Layer 6 of a small transformer language model trained on English Wikipedia (9 layers, counted from 0, width 128).
A neuron's activation on a vector x is ReLU(gate . x) times (in . x), where the dot is the dot product.
The model reads these tokens: " would" " st" "ay" " in" " M" "anc" "he" "ster" " for" " the" " following" " year" "," " one" " d" "ominated" " by" " off" "-" "ice" " event" "s" " for" " the"

The vector x that enters this layer's MLP at each token. A number n stands for (n - 500) times 0.0064.
0 " would": 582,118,644,460,596,305,462,475,603,350,473,553,363,360,112,405,380,600,479,437,546,469,407,533,418,601,499,386,526,436,554,584,276,592,521,531,383,276,365,474,422,628,499,330,507,357,434,364,562,483,575,378,324,388,414,541,391,364,492,669,385,508,514,475,299,531,622,453,507,583,98,429,595,364,424,404,580,553,522,510,629,705,445,529,385,594,442,630,545,475,571,399,388,471,674,570,463,636,633,485,484,585,594,594,496,624,452,352,262,543,644,710,470,424,516,466,300,665,435,415,423,550,632,438,695,332,624,539
1 " st": 627,291,606,347,551,287,368,606,537,643,693,656,426,503,92,289,370,596,506,464,555,470,557,517,304,441,557,477,533,293,584,594,96,592,540,560,583,368,460,436,507,759,493,628,487,503,308,551,803,325,663,466,469,268,514,545,491,491,420,844,610,393,536,253,488,500,514,576,520,493,496,526,599,447,550,509,678,629,476,236,653,673,426,596,449,275,427,649,718,371,445,532,416,343,547,435,547,378,476,642,720,512,436,673,345,553,571,299,599,416,460,850,319,392,523,410,162,567,290,503,451,161,669,444,780,630,398,640
2 "ay": 528,561,493,336,458,432,309,467,488,263,605,509,252,309,227,445,437,555,437,448,542,450,440,353,375,534,567,513,602,383,472,639,235,462,625,565,450,533,401,510,646,520,495,526,487,206,424,275,632,598,645,400,482,412,481,406,581,476,549,723,364,604,356,330,426,641,515,403,582,428,190,575,744,611,477,511,887,482,493,337,627,600,509,633,465,527,426,682,469,476,658,556,505,266,612,423,666,528,609,610,627,568,384,537,372,470,678,327,555,524,447,561,346,478,546,479,186,445,386,477,457,553,518,648,504,631,562,643
3 " in": 504,279,553,563,530,379,473,527,720,438,620,552,454,292,276,445,416,412,439,615,415,479,353,487,327,696,489,435,535,443,503,602,417,568,190,435,381,599,458,405,590,538,476,560,557,484,445,485,576,465,647,480,282,391,519,604,502,460,532,509,482,555,530,483,512,441,482,568,519,483,58,655,575,524,321,486,627,455,476,511,591,728,464,353,480,528,495,545,577,496,476,542,449,438,589,583,499,597,527,432,531,536,456,545,492,506,375,463,408,492,515,578,470,530,538,414,375,524,476,586,577,515,651,401,730,480,367,553
4 " M": 646,120,250,381,558,425,583,405,646,463,636,601,550,481,227,532,457,350,617,711,591,404,487,502,330,657,446,474,576,489,423,480,265,515,645,564,331,647,402,454,509,568,585,625,512,460,435,461,779,333,463,528,463,364,501,475,332,438,780,527,726,467,407,540,788,398,538,655,513,515,583,394,409,404,404,473,733,453,492,649,691,650,597,593,475,472,638,449,517,121,336,292,300,411,617,553,507,625,583,512,519,601,461,810,576,794,489,513,514,251,593,508,416,616,608,543,575,511,703,438,398,565,588,469,536,469,415,640
5 "anc": 506,274,617,489,747,357,544,513,705,674,691,402,350,448,417,432,417,504,767,669,802,361,326,602,410,521,602,570,697,438,552,690,278,460,316,553,283,588,562,508,431,457,479,720,525,341,662,523,574,566,424,353,737,364,620,444,493,540,430,653,610,609,469,505,806,555,465,339,609,320,436,636,673,442,398,350,739,636,384,723,619,474,389,570,588,699,535,590,198,358,456,251,234,509,542,490,574,646,632,505,678,241,694,248,355,625,315,636,568,528,356,834,597,662,609,316,504,587,476,280,407,695,665,453,456,520,477,489
6 "he": 373,277,581,497,340,493,663,494,487,456,610,491,540,241,335,616,405,369,851,581,570,447,551,125,558,689,588,657,449,387,776,577,401,330,399,537,453,543,329,591,484,456,511,487,471,277,661,303,719,538,536,567,779,527,433,512,461,734,380,557,764,504,441,445,542,619,709,611,414,587,385,500,617,230,400,362,367,591,657,321,508,254,537,656,599,550,338,512,452,599,578,411,378,499,628,361,626,703,311,737,650,403,780,591,379,546,466,730,800,435,486,575,429,464,484,608,337,564,508,571,281,543,590,361,285,740,538,646
7 "ster": 461,181,611,654,750,437,579,378,645,470,602,638,404,362,182,566,476,694,602,607,536,665,543,435,314,439,639,612,482,538,463,696,525,566,575,580,407,436,492,377,631,407,602,633,482,552,716,360,680,348,476,522,738,710,542,378,636,518,485,629,618,559,445,498,750,530,563,648,508,417,201,533,634,347,377,421,572,625,441,555,626,487,446,612,634,351,520,633,538,331,556,411,361,383,819,422,620,402,571,536,554,288,514,572,463,471,578,572,657,431,461,639,431,666,392,413,574,599,429,481,468,235,536,302,405,494,570,706
8 " for": 557,331,522,550,520,555,521,489,549,543,653,627,483,345,298,554,407,356,535,552,372,484,542,504,394,665,464,534,655,488,558,489,470,564,315,592,284,584,391,455,592,567,532,580,567,455,597,403,477,481,585,532,430,439,414,461,478,530,537,567,547,335,613,541,544,430,465,651,566,569,45,624,530,461,380,332,635,434,304,402,522,593,384,485,546,464,482,574,534,484,503,532,381,471,631,471,461,570,479,432,626,597,491,509,470,625,442,299,351,409,509,459,433,550,502,413,371,561,511,581,490,591,674,512,624,505,262,521
9 " the": 477,351,630,479,439,454,524,523,630,386,423,565,538,384,381,416,399,431,482,543,635,511,417,520,311,626,494,653,603,362,493,532,572,510,366,460,366,598,375,443,488,471,453,554,519,468,437,515,500,596,503,401,378,478,257,514,368,505,465,614,510,473,575,515,571,482,435,571,470,486,43,535,601,527,453,499,556,460,516,589,433,448,524,436,565,517,617,610,585,465,355,312,506,433,720,560,502,536,581,483,601,512,461,636,517,552,464,447,439,413,395,609,410,575,504,493,431,615,500,431,550,482,568,460,563,538,430,513
10 " following": 430,252,264,598,566,362,639,359,605,364,418,582,485,492,464,490,405,428,474,431,444,395,482,350,361,411,572,369,575,645,384,523,648,335,362,419,375,646,356,360,650,437,553,702,301,376,601,590,572,595,461,402,274,359,417,427,373,587,469,718,687,502,469,731,776,465,232,539,508,518,256,569,689,622,440,351,685,332,409,455,594,625,454,338,546,700,672,707,560,499,495,733,425,624,654,359,516,503,721,453,361,740,594,557,587,703,497,588,255,183,488,501,366,579,594,383,498,895,370,450,420,421,554,588,304,456,387,604
11 " year": 409,282,509,504,768,330,429,268,384,220,467,623,353,297,325,693,583,518,516,612,495,284,375,355,338,460,437,412,584,624,462,569,502,415,581,466,629,554,485,533,640,476,503,641,601,556,313,522,653,525,552,535,418,569,416,516,553,439,458,635,620,269,497,479,420,603,498,424,542,523,163,517,664,616,475,585,472,288,474,787,797,542,424,560,535,670,436,621,625,589,538,739,435,390,627,534,437,632,736,562,579,685,552,467,453,552,443,438,487,488,648,570,380,561,494,560,439,762,247,458,593,463,595,445,622,401,390,569
12 ",": 467,225,628,508,651,371,520,427,580,416,631,568,402,224,268,559,550,419,497,578,543,453,619,419,395,523,466,633,722,618,560,543,425,489,444,596,716,413,384,494,432,585,491,545,727,569,426,487,521,405,534,433,406,313,507,520,476,417,547,537,520,445,455,484,508,495,566,549,509,478,216,639,610,460,352,543,528,397,625,365,555,569,481,73,553,385,479,488,530,489,578,450,575,507,589,531,469,588,541,546,563,552,544,692,643,525,360,301,437,548,528,653,509,474,514,425,299,489,532,415,458,519,514,529,640,371,441,652
13 " one": 330,185,600,432,469,525,440,516,463,385,178,760,462,403,473,420,460,524,747,475,712,449,349,464,380,611,593,636,534,600,490,503,595,478,437,528,527,530,576,383,572,408,385,564,493,517,477,511,669,519,415,369,441,440,444,378,490,506,409,818,497,345,405,456,442,367,348,624,513,554,318,535,373,701,480,444,574,482,588,404,639,606,475,168,534,433,510,647,565,483,421,794,341,555,637,506,692,646,559,413,521,559,525,700,555,693,607,479,422,618,573,528,271,590,718,586,417,427,476,415,565,514,450,372,271,490,422,624
14 " d": 450,253,453,422,271,454,492,366,501,380,670,688,354,507,544,407,649,626,972,684,573,428,529,421,601,544,451,567,537,373,575,407,294,519,301,384,301,433,572,406,470,469,607,624,378,281,315,396,728,399,320,513,714,47,539,438,503,207,487,761,323,599,474,604,656,534,514,317,442,209,553,280,396,381,618,689,619,321,310,608,838,643,608,424,354,396,533,755,570,555,482,297,434,516,528,391,442,632,583,766,633,534,504,667,585,489,435,615,234,455,433,551,483,454,419,467,452,420,377,450,680,499,626,341,336,537,432,599
15 "ominated": 426,385,254,495,464,418,472,457,493,483,579,492,399,558,542,559,432,429,627,640,513,463,526,384,524,729,550,597,588,630,494,775,290,449,556,504,317,454,287,441,522,632,621,533,356,554,591,432,577,513,494,391,443,453,295,408,493,354,469,483,457,449,415,461,437,462,278,469,409,442,159,616,635,412,409,330,681,606,319,474,501,619,563,421,555,413,417,632,531,452,626,527,498,629,660,448,434,679,609,327,224,536,674,723,479,676,575,706,614,238,633,697,363,562,601,423,186,502,539,400,621,507,481,556,436,356,633,609
16 " by": 574,214,534,410,577,571,595,354,483,472,653,510,402,376,344,574,425,351,507,409,282,547,431,479,351,747,538,377,627,636,562,640,500,480,263,543,288,561,491,471,550,658,542,524,547,462,326,493,589,512,540,506,359,469,509,400,450,527,699,377,641,359,549,636,375,584,509,530,546,549,155,625,395,479,459,586,531,414,391,452,649,539,464,254,600,543,632,499,595,400,471,516,443,592,582,557,582,563,551,413,539,443,368,652,544,542,519,512,433,523,504,538,332,617,453,457,416,361,411,517,515,573,567,361,750,503,696,680
17 " off": 472,327,442,343,434,480,566,556,492,274,639,378,462,340,340,748,516,421,533,505,489,368,497,616,463,550,494,646,527,439,550,653,373,589,501,464,190,680,584,446,520,624,669,694,452,423,684,475,556,390,584,436,428,196,432,479,368,549,420,521,575,561,522,566,403,404,430,488,674,489,210,488,520,618,619,486,731,288,228,375,635,778,511,311,494,451,514,590,356,661,645,759,245,534,531,434,449,730,442,300,355,243,520,567,407,517,488,656,458,665,512,655,415,511,287,471,426,526,495,573,612,593,492,427,440,475,664,657
18 "-": 518,487,575,562,564,623,434,478,517,246,585,530,447,354,188,369,485,577,555,645,649,466,262,316,506,283,280,771,584,353,470,652,356,433,459,441,385,576,524,545,397,678,574,737,528,256,686,342,541,258,750,604,388,560,623,409,340,440,709,531,781,519,528,398,444,603,585,653,532,323,412,368,469,323,399,555,746,618,393,599,806,567,545,353,458,317,576,479,491,768,518,380,642,488,407,560,863,611,606,430,623,351,526,692,351,490,602,529,452,504,312,452,449,342,454,530,648,565,465,343,539,441,467,509,692,729,343,511
19 "ice": 671,403,322,444,470,551,391,245,448,632,540,387,560,489,424,412,404,496,563,461,680,426,366,571,260,415,470,549,577,781,550,565,511,498,519,589,452,722,390,477,515,469,469,692,512,412,629,442,562,515,691,476,471,496,388,269,608,527,668,594,535,434,331,297,838,610,482,618,708,231,199,484,448,627,530,372,660,428,448,362,473,416,631,498,612,226,497,726,533,480,580,541,399,620,765,337,428,719,477,693,728,431,454,702,436,546,460,538,591,432,407,416,449,522,527,575,553,580,407,447,513,467,425,350,425,580,590,643
20 " event": 449,369,420,311,495,507,424,162,532,510,571,432,387,221,501,541,474,411,509,522,511,404,328,456,453,658,668,577,694,604,523,673,318,369,562,541,499,376,439,680,573,593,551,652,831,719,308,611,504,668,579,467,560,525,485,403,519,447,395,588,505,434,244,276,599,337,443,374,531,556,153,573,446,471,598,635,584,436,351,573,578,620,473,557,439,530,531,626,473,509,544,546,500,410,425,420,436,516,824,543,614,620,428,403,599,638,441,372,388,434,621,544,389,445,418,550,413,698,277,600,537,494,499,439,396,456,514,558
21 "s": 546,268,451,560,674,497,518,326,538,437,418,543,430,496,295,463,603,506,549,530,529,467,458,557,462,460,673,707,745,574,548,521,478,281,605,629,662,466,351,568,626,570,631,670,697,637,598,284,686,618,381,415,584,320,563,482,512,537,513,611,475,487,371,334,449,704,533,575,487,406,139,640,773,507,544,491,562,447,375,580,657,494,495,416,377,343,501,749,551,461,573,418,499,488,483,495,497,618,553,492,511,563,528,360,625,444,658,527,440,591,545,426,504,558,612,550,428,609,418,398,588,341,489,456,478,389,538,578
22 " for": 577,390,480,543,539,622,497,435,513,540,642,601,452,370,390,566,406,361,622,566,348,462,512,522,381,680,451,464,682,553,580,481,508,536,267,598,489,556,409,452,586,562,557,606,457,537,580,435,511,520,552,493,330,484,455,420,436,536,595,472,517,309,702,535,429,494,484,605,557,516,54,632,474,504,419,327,592,368,224,390,463,540,360,499,497,539,579,580,538,436,450,566,460,467,631,405,463,675,490,369,610,620,525,508,497,624,506,296,403,524,509,423,469,504,496,396,431,507,532,558,561,598,634,503,649,491,362,455
23 " the": 476,418,653,479,472,497,523,467,560,341,393,495,506,392,395,360,385,434,517,570,626,511,421,536,292,625,516,629,597,407,501,535,585,496,340,460,461,543,368,444,496,441,465,586,539,469,436,539,490,600,456,427,346,489,243,514,357,521,483,591,560,452,604,522,569,508,474,543,450,469,52,523,604,506,512,494,509,393,475,586,435,405,521,473,552,533,640,640,551,417,308,321,511,425,708,505,471,519,601,457,591,483,524,650,550,552,503,447,501,463,361,559,400,531,528,484,454,587,535,460,570,488,532,486,514,582,501,487

Each question shows the input weights of one neuron of the MLP. A number n stands for (n - 500) times 0.00083.

n135 gate: 417,500,474,728,415,472,497,527,476,335,510,644,372,536,563,510,443,456,714,449,396,601,530,531,519,399,400,597,395,689,463,609,583,385,506,595,564,393,672,344,587,476,320,500,536,537,569,452,284,493,527,435,197,603,497,430,409,503,362,406,493,480,490,513,477,444,507,423,682,573,528,428,490,433,438,645,487,462,474,621,568,463,359,398,557,801,295,348,520,429,402,344,573,454,352,666,643,429,337,290,520,406,533,467,382,582,403,362,432,732,635,650,533,573,418,277,538,558,567,759,267,704,382,613,585,476,672,569
n135 in: 418,612,543,580,664,503,523,410,530,520,442,670,377,400,517,602,427,443,473,351,551,552,384,356,580,523,675,443,582,387,524,453,467,737,548,450,371,318,435,376,562,500,526,407,376,530,718,319,452,841,507,732,240,589,340,467,641,577,606,305,425,542,549,573,464,608,617,642,481,390,528,575,487,497,341,356,371,421,549,435,547,287,586,572,556,497,466,556,350,696,558,754,434,396,454,551,368,494,484,605,374,577,523,319,577,506,465,507,540,561,507,592,464,545,297,447,408,278,437,490,510,324,644,681,392,406,497,361
On which token does it fire most, and how strongly? 22 " for", at about 0.12

n81 gate: 609,723,449,507,486,596,307,524,595,393,503,387,468,453,572,565,569,458,769,227,520,376,317,444,689,531,514,500,405,413,643,524,507,476,562,643,843,486,422,493,582,625,490,625,346,367,525,564,500,517,708,436,500,691,656,490,483,372,600,620,408,486,621,490,256,361,493,428,597,507,398,351,555,818,578,544,692,479,699,408,327,486,565,585,438,370,710,572,566,417,719,613,622,344,473,407,384,470,459,473,565,687,358,531,424,451,417,398,702,616,531,534,476,639,366,531,465,476,466,589,454,558,379,291,500,507,448,550
n81 in: 520,565,480,346,236,545,503,460,565,595,457,524,600,604,373,557,439,664,490,480,503,546,513,670,264,436,437,429,375,484,514,486,450,564,330,391,527,503,245,622,385,365,661,419,586,354,438,424,510,323,486,417,551,417,487,396,514,551,503,345,355,566,667,471,507,480,463,443,643,288,743,536,497,207,454,381,480,507,552,403,483,450,477,630,413,527,579,408,314,503,503,520,378,510,500,420,695,455,324,632,340,369,599,709,446,462,632,672,581,302,230,260,592,507,394,507,596,657,500,400,462,400,680,633,629,606,547,421
Its two highest activations, in order, are on tokens 19 "ice", 1 " st"

n255 gate: 445,567,539,434,453,452,678,586,772,583,346,534,446,612,425,516,364,611,453,507,462,401,464,707,529,274,582,503,350,529,657,580,471,646,547,550,444,602,551,533,569,623,436,368,675,604,432,463,379,467,406,399,358,380,503,629,583,474,404,662,524,458,269,399,724,390,394,648,366,579,393,364,658,616,523,597,549,613,545,296,600,460,648,484,382,493,403,509,613,328,548,609,473,390,658,606,319,602,575,627,346,563,302,575,497,553,516,372,493,490,642,320,484,425,638,281,578,543,602,622,618,536,745,601,513,433,540,526
n255 in: 540,368,448,429,378,538,631,556,481,609,512,417,615,416,651,534,681,658,292,355,395,428,599,469,398,597,414,548,662,446,406,667,518,444,361,660,500,395,446,356,542,541,476,338,470,482,487,404,629,494,592,443,740,693,652,627,431,372,659,692,513,619,427,536,376,591,484,556,431,346,373,607,370,435,467,558,416,584,676,487,519,441,497,562,472,285,528,433,369,632,536,371,535,543,512,449,405,440,614,518,435,391,637,552,684,532,691,545,428,525,547,432,256,516,563,528,570,591,475,414,519,540,452,534,547,374,372,691
Its three highest activations, in order, are on tokens 0 " would", 21 "s", 12 ","

n80 gate: 396,776,496,647,473,589,383,462,642,307,555,639,453,412,253,500,606,404,454,400,376,507,594,706,351,523,560,247,199,529,557,492,485,746,342,161,549,500,519,378,543,565,537,402,624,369,570,539,413,549,746,461,372,349,547,459,454,738,440,460,504,296,647,569,395,249,470,609,467,597,465,548,620,511,401,589,568,590,338,384,701,474,271,425,451,546,508,607,481,631,644,598,652,641,559,617,370,696,292,308,294,708,478,563,368,663,327,446,473,431,523,429,493,403,592,350,442,630,582,442,527,436,566,769,378,458,523,518
n80 in: 444,714,359,600,673,552,364,664,587,626,653,665,151,621,415,642,590,638,366,409,314,330,429,453,500,446,479,599,595,594,619,410,377,662,425,399,592,358,628,410,700,601,556,450,318,412,445,507,390,422,507,518,607,589,579,743,421,554,507,792,533,444,365,497,617,325,611,589,403,659,576,521,628,353,727,398,649,407,517,437,453,471,468,669,504,322,275,756,572,503,507,497,670,514,402,507,417,565,472,555,532,561,511,345,600,564,654,372,460,431,672,564,395,507,496,440,544,569,691,427,616,568,658,727,518,388,518,643
It fires most on token 8 " for"

n228 gate: 574,742,437,537,413,720,564,537,584,436,252,527,373,671,775,667,354,375,557,599,395,431,317,606,622,624,352,432,596,424,511,519,640,594,593,462,697,541,607,376,605,530,453,421,480,596,393,577,234,601,557,466,624,539,482,429,632,485,519,547,435,335,427,507,355,544,530,526,565,399,427,724,526,743,522,493,444,756,540,419,338,433,507,443,340,138,610,659,590,529,584,587,694,276,606,492,637,604,400,647,467,601,412,504,477,320,500,669,292,621,601,319,640,342,576,441,611,652,392,396,595,686,465,526,636,215,354,624
n228 in: 325,816,574,441,834,492,559,685,484,678,365,496,386,588,492,559,263,588,664,636,458,557,512,221,443,722,699,424,635,393,655,624,504,441,451,608,453,602,500,599,402,488,454,674,508,520,573,484,568,567,552,581,354,666,451,583,154,460,492,511,451,306,446,337,370,341,686,539,389,288,555,539,437,516,469,248,689,623,527,285,464,445,598,478,590,544,344,545,449,215,608,531,349,334,407,459,748,538,336,314,602,417,306,512,468,355,330,557,281,376,516,683,322,500,572,539,552,520,602,520,757,551,142,488,460,360,504,585
Its two highest activations, in order, are on tokens 13 " one", 22 " for"

n98 gate: 489,376,380,414,273,459,468,639,442,345,357,423,493,677,475,546,568,347,602,191,455,347,543,413,476,666,656,445,276,514,583,438,705,525,374,435,557,678,706,302,433,439,263,514,606,518,504,291,593,489,463,397,615,568,582,682,388,403,507,400,272,500,573,472,411,683,636,635,427,674,633,577,496,353,434,556,486,392,441,423,399,593,429,571,653,456,533,547,755,541,552,569,300,612,643,437,402,493,443,521,721,360,440,631,478,399,346,658,558,634,514,408,321,596,573,386,409,543,500,812,288,618,319,422,612,456,496,493
n98 in: 493,524,637,295,616,457,517,364,571,661,619,618,529,402,621,593,486,532,546,550,339,595,510,507,614,458,224,473,546,212,493,356,387,507,566,574,386,327,650,819,514,682,575,304,504,524,393,475,463,354,433,507,730,434,594,566,496,755,507,534,729,438,564,483,538,360,242,441,422,496,487,630,646,444,674,490,503,536,622,608,328,315,632,309,354,525,479,408,490,557,456,470,598,449,371,583,642,577,528,554,476,322,544,620,486,365,437,343,461,454,434,397,428,694,227,579,564,387,268,575,493,393,482,490,507,496,409,680
Its two highest activations, in order, are on tokens 6 "he", 16 " by"

n93 gate: 429,398,665,469,486,479,387,708,545,438,457,486,430,470,561,497,486,326,607,705,451,802,640,372,418,397,524,575,429,533,745,583,716,565,438,597,326,456,493,462,702,483,450,507,438,453,539,430,438,568,528,500,418,542,192,562,552,404,544,451,437,758,281,605,572,366,469,473,434,450,389,621,394,377,340,678,401,585,440,613,448,609,486,384,476,493,368,506,486,444,600,411,617,510,520,331,465,398,466,434,561,425,638,591,521,423,693,549,293,399,672,541,430,521,455,439,699,742,425,535,312,554,673,741,642,299,527,360
n93 in: 310,470,459,500,490,560,683,345,535,597,389,606,354,641,767,579,472,507,441,679,677,731,431,347,301,469,490,460,470,470,566,413,405,417,493,392,290,603,376,361,425,510,476,434,511,770,454,546,523,558,412,429,230,391,460,503,423,393,573,520,418,605,423,464,576,547,542,600,527,493,625,490,455,617,470,595,256,532,594,312,833,407,386,676,466,605,500,474,372,636,652,467,342,629,422,657,332,533,480,324,469,614,571,561,680,490,503,765,441,412,597,514,520,408,479,579,528,479,431,404,419,462,646,805,395,584,618,456
On which token does it fire most, and how strongly? 10 " following", at about 1.4

n174 gate: 371,426,482,536,632,459,686,707,615,397,631,407,444,309,572,670,493,382,496,481,528,571,613,610,539,621,291,542,382,560,526,375,741,471,451,647,544,565,451,551,496,845,372,423,604,453,642,507,479,507,552,634,423,396,783,544,489,354,369,363,320,282,426,661,529,228,705,616,535,406,554,332,638,427,354,708,464,500,464,778,698,289,624,552,409,593,567,500,606,423,400,437,560,682,418,432,515,644,489,269,486,336,461,608,460,455,385,437,537,611,694,475,393,613,738,431,493,673,576,545,522,536,425,598,670,374,420,408
n174 in: 532,531,335,411,493,471,450,557,529,378,635,569,599,583,553,352,521,525,493,449,445,528,472,802,387,482,680,490,524,459,457,561,282,572,351,425,369,578,518,220,773,328,625,550,349,451,544,442,510,518,551,704,475,463,493,507,679,404,276,500,829,580,375,514,603,427,397,454,548,548,516,497,351,486,441,276,812,478,424,342,607,824,426,715,330,489,576,503,671,579,243,645,301,458,705,449,543,435,461,312,461,611,552,402,596,574,480,387,417,529,346,454,622,566,562,377,569,511,376,584,340,567,595,472,464,403,550,368
It fires most on token 4 " M"

n34 gate: 535,427,532,478,571,631,495,530,310,495,624,436,492,531,339,465,492,533,451,690,521,468,516,500,641,541,661,567,664,445,607,347,489,576,304,563,322,600,589,576,736,508,613,535,575,556,569,575,412,575,605,597,625,505,510,605,530,381,451,529,514,487,455,505,643,633,462,417,508,478,380,473,387,375,611,527,438,427,291,391,538,476,392,457,414,472,538,548,557,346,516,385,494,434,706,536,541,427,492,612,473,489,532,508,562,513,598,461,544,415,359,473,593,480,362,481,539,664,530,417,577,441,534,564,275,464,535,505
n34 in: 618,390,508,528,491,667,474,463,439,474,464,357,494,489,446,401,523,445,581,740,412,483,585,523,514,288,531,459,459,578,477,497,385,374,457,595,446,523,561,422,533,552,406,526,464,624,535,672,440,540,483,593,480,489,410,392,411,363,480,519,547,590,478,686,548,539,652,302,536,473,542,542,426,500,405,741,449,538,428,356,629,643,406,425,534,570,616,578,549,434,455,362,438,682,497,547,572,448,368,541,401,489,539,624,397,734,448,488,563,558,368,593,480,485,393,568,558,757,534,588,378,526,391,356,301,500,563,333
Its two highest activations, in order, are on tokens 14 " d", 5 "anc"

n56 gate: 652,632,354,331,592,601,641,577,439,479,586,414,518,347,430,531,281,518,464,486,554,538,584,496,483,465,455,480,530,336,404,308,826,433,312,532,524,388,518,461,555,458,414,581,627,364,756,644,155,539,550,586,549,440,561,577,465,447,472,564,261,276,452,422,647,472,521,580,483,616,383,397,563,595,359,614,367,219,455,576,535,707,700,444,363,439,486,483,616,385,428,401,522,503,503,547,554,365,385,591,308,408,569,674,260,414,406,511,450,457,465,486,648,453,586,336,680,514,762,709,514,615,515,566,557,329,511,634
n56 in: 570,578,403,473,585,604,449,419,417,605,638,424,410,526,574,245,398,236,503,363,598,238,581,418,351,459,554,494,664,408,633,391,473,439,490,459,305,355,621,650,707,446,457,490,586,547,732,670,360,544,404,337,568,545,406,443,537,706,649,503,441,533,470,643,369,457,615,571,628,455,444,358,429,419,295,530,581,391,362,625,425,361,375,532,463,558,407,490,558,451,543,582,605,643,457,636,648,549,563,594,695,707,629,593,561,681,688,514,299,356,571,584,407,399,627,634,662,534,463,531,400,345,441,644,476,586,483,563
Its two highest activations, in order, are on tokens 8 " for", 22 " for"

n168 gate: 576,522,525,465,474,546,332,468,589,487,280,451,255,778,404,465,455,592,458,523,618,641,503,721,609,539,474,574,573,437,366,539,484,364,463,588,503,548,450,555,654,484,667,458,435,522,503,371,454,401,375,417,455,423,577,516,376,529,439,568,410,509,453,584,336,519,393,484,491,260,440,563,596,497,462,509,442,360,447,507,536,568,397,400,728,730,615,609,581,267,683,463,543,563,509,696,225,472,443,534,494,568,544,529,490,378,531,279,428,428,646,675,592,507,595,372,540,546,548,292,523,291,550,765,350,575,435,509
n168 in: 564,491,564,435,544,331,500,386,509,466,491,332,643,434,660,322,571,519,550,591,497,260,318,541,446,547,534,369,641,437,328,447,625,360,559,569,562,497,516,378,413,665,470,568,631,439,602,529,560,306,402,497,537,414,711,342,378,633,534,449,602,421,497,414,519,661,363,648,392,548,583,624,457,491,530,467,602,320,585,385,425,472,401,509,346,582,450,541,640,482,530,467,555,549,452,692,362,527,674,601,589,342,433,420,661,518,447,668,481,600,466,451,615,669,513,368,491,400,405,656,623,583,289,442,575,509,429,678
On which token does it fire most, and how strongly? 21 "s", at about 1.8

n230 gate: 611,490,674,295,308,675,507,528,399,464,352,511,595,387,532,511,308,410,486,389,493,424,592,689,711,692,426,429,507,479,622,521,594,653,608,486,454,310,583,561,471,700,517,450,354,472,620,620,452,296,359,536,606,662,323,440,343,706,263,612,664,486,455,405,394,372,614,546,387,613,474,677,437,504,621,601,669,621,724,420,514,411,489,590,507,432,295,443,631,647,576,425,518,736,452,365,507,568,308,378,560,319,458,423,472,483,307,518,628,565,642,535,444,413,493,412,583,629,626,431,417,567,266,416,306,572,252,559
n230 in: 520,356,473,410,360,643,424,334,415,507,520,426,550,560,359,366,656,514,423,627,463,557,524,745,437,612,428,640,533,571,780,591,343,584,622,357,624,428,639,392,644,497,537,375,471,411,567,560,637,445,309,631,424,566,470,368,374,701,573,583,571,483,352,417,617,422,382,576,523,765,551,439,334,555,456,571,341,690,696,546,580,244,524,621,617,504,292,409,667,286,524,497,464,741,436,622,514,477,291,450,514,441,391,442,604,490,414,440,696,440,604,510,296,464,535,562,557,437,414,585,507,631,346,418,395,785,580,459
It fires most on token 6 "he"

n111 gate: 570,523,407,524,300,491,574,473,301,717,667,679,390,362,585,438,550,551,596,290,694,560,453,566,577,601,438,565,390,557,530,647,503,417,475,527,638,459,521,598,214,420,592,301,393,494,506,582,540,721,539,652,458,511,489,465,560,396,491,657,561,334,316,557,527,555,565,579,563,479,503,616,571,438,315,462,559,414,512,579,429,633,420,450,423,355,428,374,491,443,402,451,497,631,514,497,620,500,485,477,506,636,485,406,450,545,551,582,461,485,458,526,546,488,355,670,409,530,415,403,702,400,546,518,563,605,547,330
n111 in: 447,500,603,500,534,729,576,309,580,469,467,526,509,522,539,413,477,557,594,529,465,369,508,426,367,409,427,414,422,355,349,600,414,545,368,398,699,581,341,653,556,474,489,647,404,522,419,506,408,581,606,451,407,449,441,573,310,475,483,459,459,409,634,568,503,530,460,598,443,570,463,563,486,666,566,600,539,702,459,506,667,545,492,396,522,446,489,402,514,560,296,459,436,365,558,526,423,671,506,386,520,475,533,558,562,513,513,491,540,371,545,567,472,538,423,645,339,212,550,367,526,480,445,550,423,231,568,541
Its two highest activations, in order, are on tokens 15 "ominated", 13 " one"

n186 gate: 565,607,428,594,318,443,343,430,628,573,534,603,629,419,552,479,217,468,306,613,439,358,385,549,470,577,362,336,563,466,662,518,583,507,407,532,535,410,582,472,496,567,510,528,411,548,389,593,420,535,496,546,388,257,691,737,542,458,472,627,271,486,409,691,583,490,455,659,561,349,510,596,486,542,544,500,753,323,456,396,556,490,608,451,497,450,550,484,367,732,364,473,446,791,531,529,440,634,411,252,465,657,418,514,455,697,393,436,310,627,629,386,712,439,692,503,532,574,763,232,464,538,633,445,493,606,601,510
n186 in: 430,412,711,513,438,510,458,639,401,565,500,563,703,484,526,465,370,487,533,579,278,497,277,471,559,451,670,435,531,516,644,579,756,578,410,559,571,506,583,360,550,507,503,497,345,359,390,330,441,352,543,331,513,549,481,390,791,506,519,394,570,417,695,238,422,471,513,226,594,456,368,843,371,740,418,516,607,688,519,417,445,555,555,482,342,391,408,528,552,444,462,541,638,500,443,554,451,422,529,456,481,588,586,522,676,408,472,424,369,516,516,343,475,533,569,564,414,677,606,537,563,461,480,449,566,589,435,513
Its three highest activations, in order, are on tokens 3 " in", 22 " for", 8 " for"

n88 gate: 655,408,464,559,216,545,540,365,455,632,489,496,609,589,711,562,430,333,459,463,610,649,478,511,676,758,282,609,437,425,496,600,641,559,483,644,628,584,384,552,515,338,425,629,395,399,309,504,581,493,358,594,551,549,518,529,548,478,405,391,372,381,361,588,485,547,548,256,383,587,663,740,336,408,368,604,467,530,486,715,393,295,577,431,438,317,586,614,596,429,450,227,648,363,317,681,321,412,363,482,580,445,529,467,353,396,493,328,378,559,813,594,259,451,567,663,571,352,471,350,272,423,371,598,452,500,588,393
n88 in: 693,796,461,425,327,677,575,471,555,532,611,445,426,507,653,585,547,319,533,689,466,399,529,576,521,755,504,548,554,438,612,677,708,435,432,294,425,657,522,468,589,565,455,611,455,429,500,416,531,649,598,474,414,561,486,329,284,428,546,328,544,567,569,431,482,402,611,390,649,226,546,504,614,754,598,539,753,641,615,298,557,575,386,358,543,482,725,537,629,548,409,538,363,454,521,441,602,531,331,668,617,446,514,673,461,527,432,646,558,431,252,663,693,485,595,589,609,276,429,515,533,329,338,500,247,384,536,434
On which token does it fire most, and how strongly? 14 " d", at about 0.21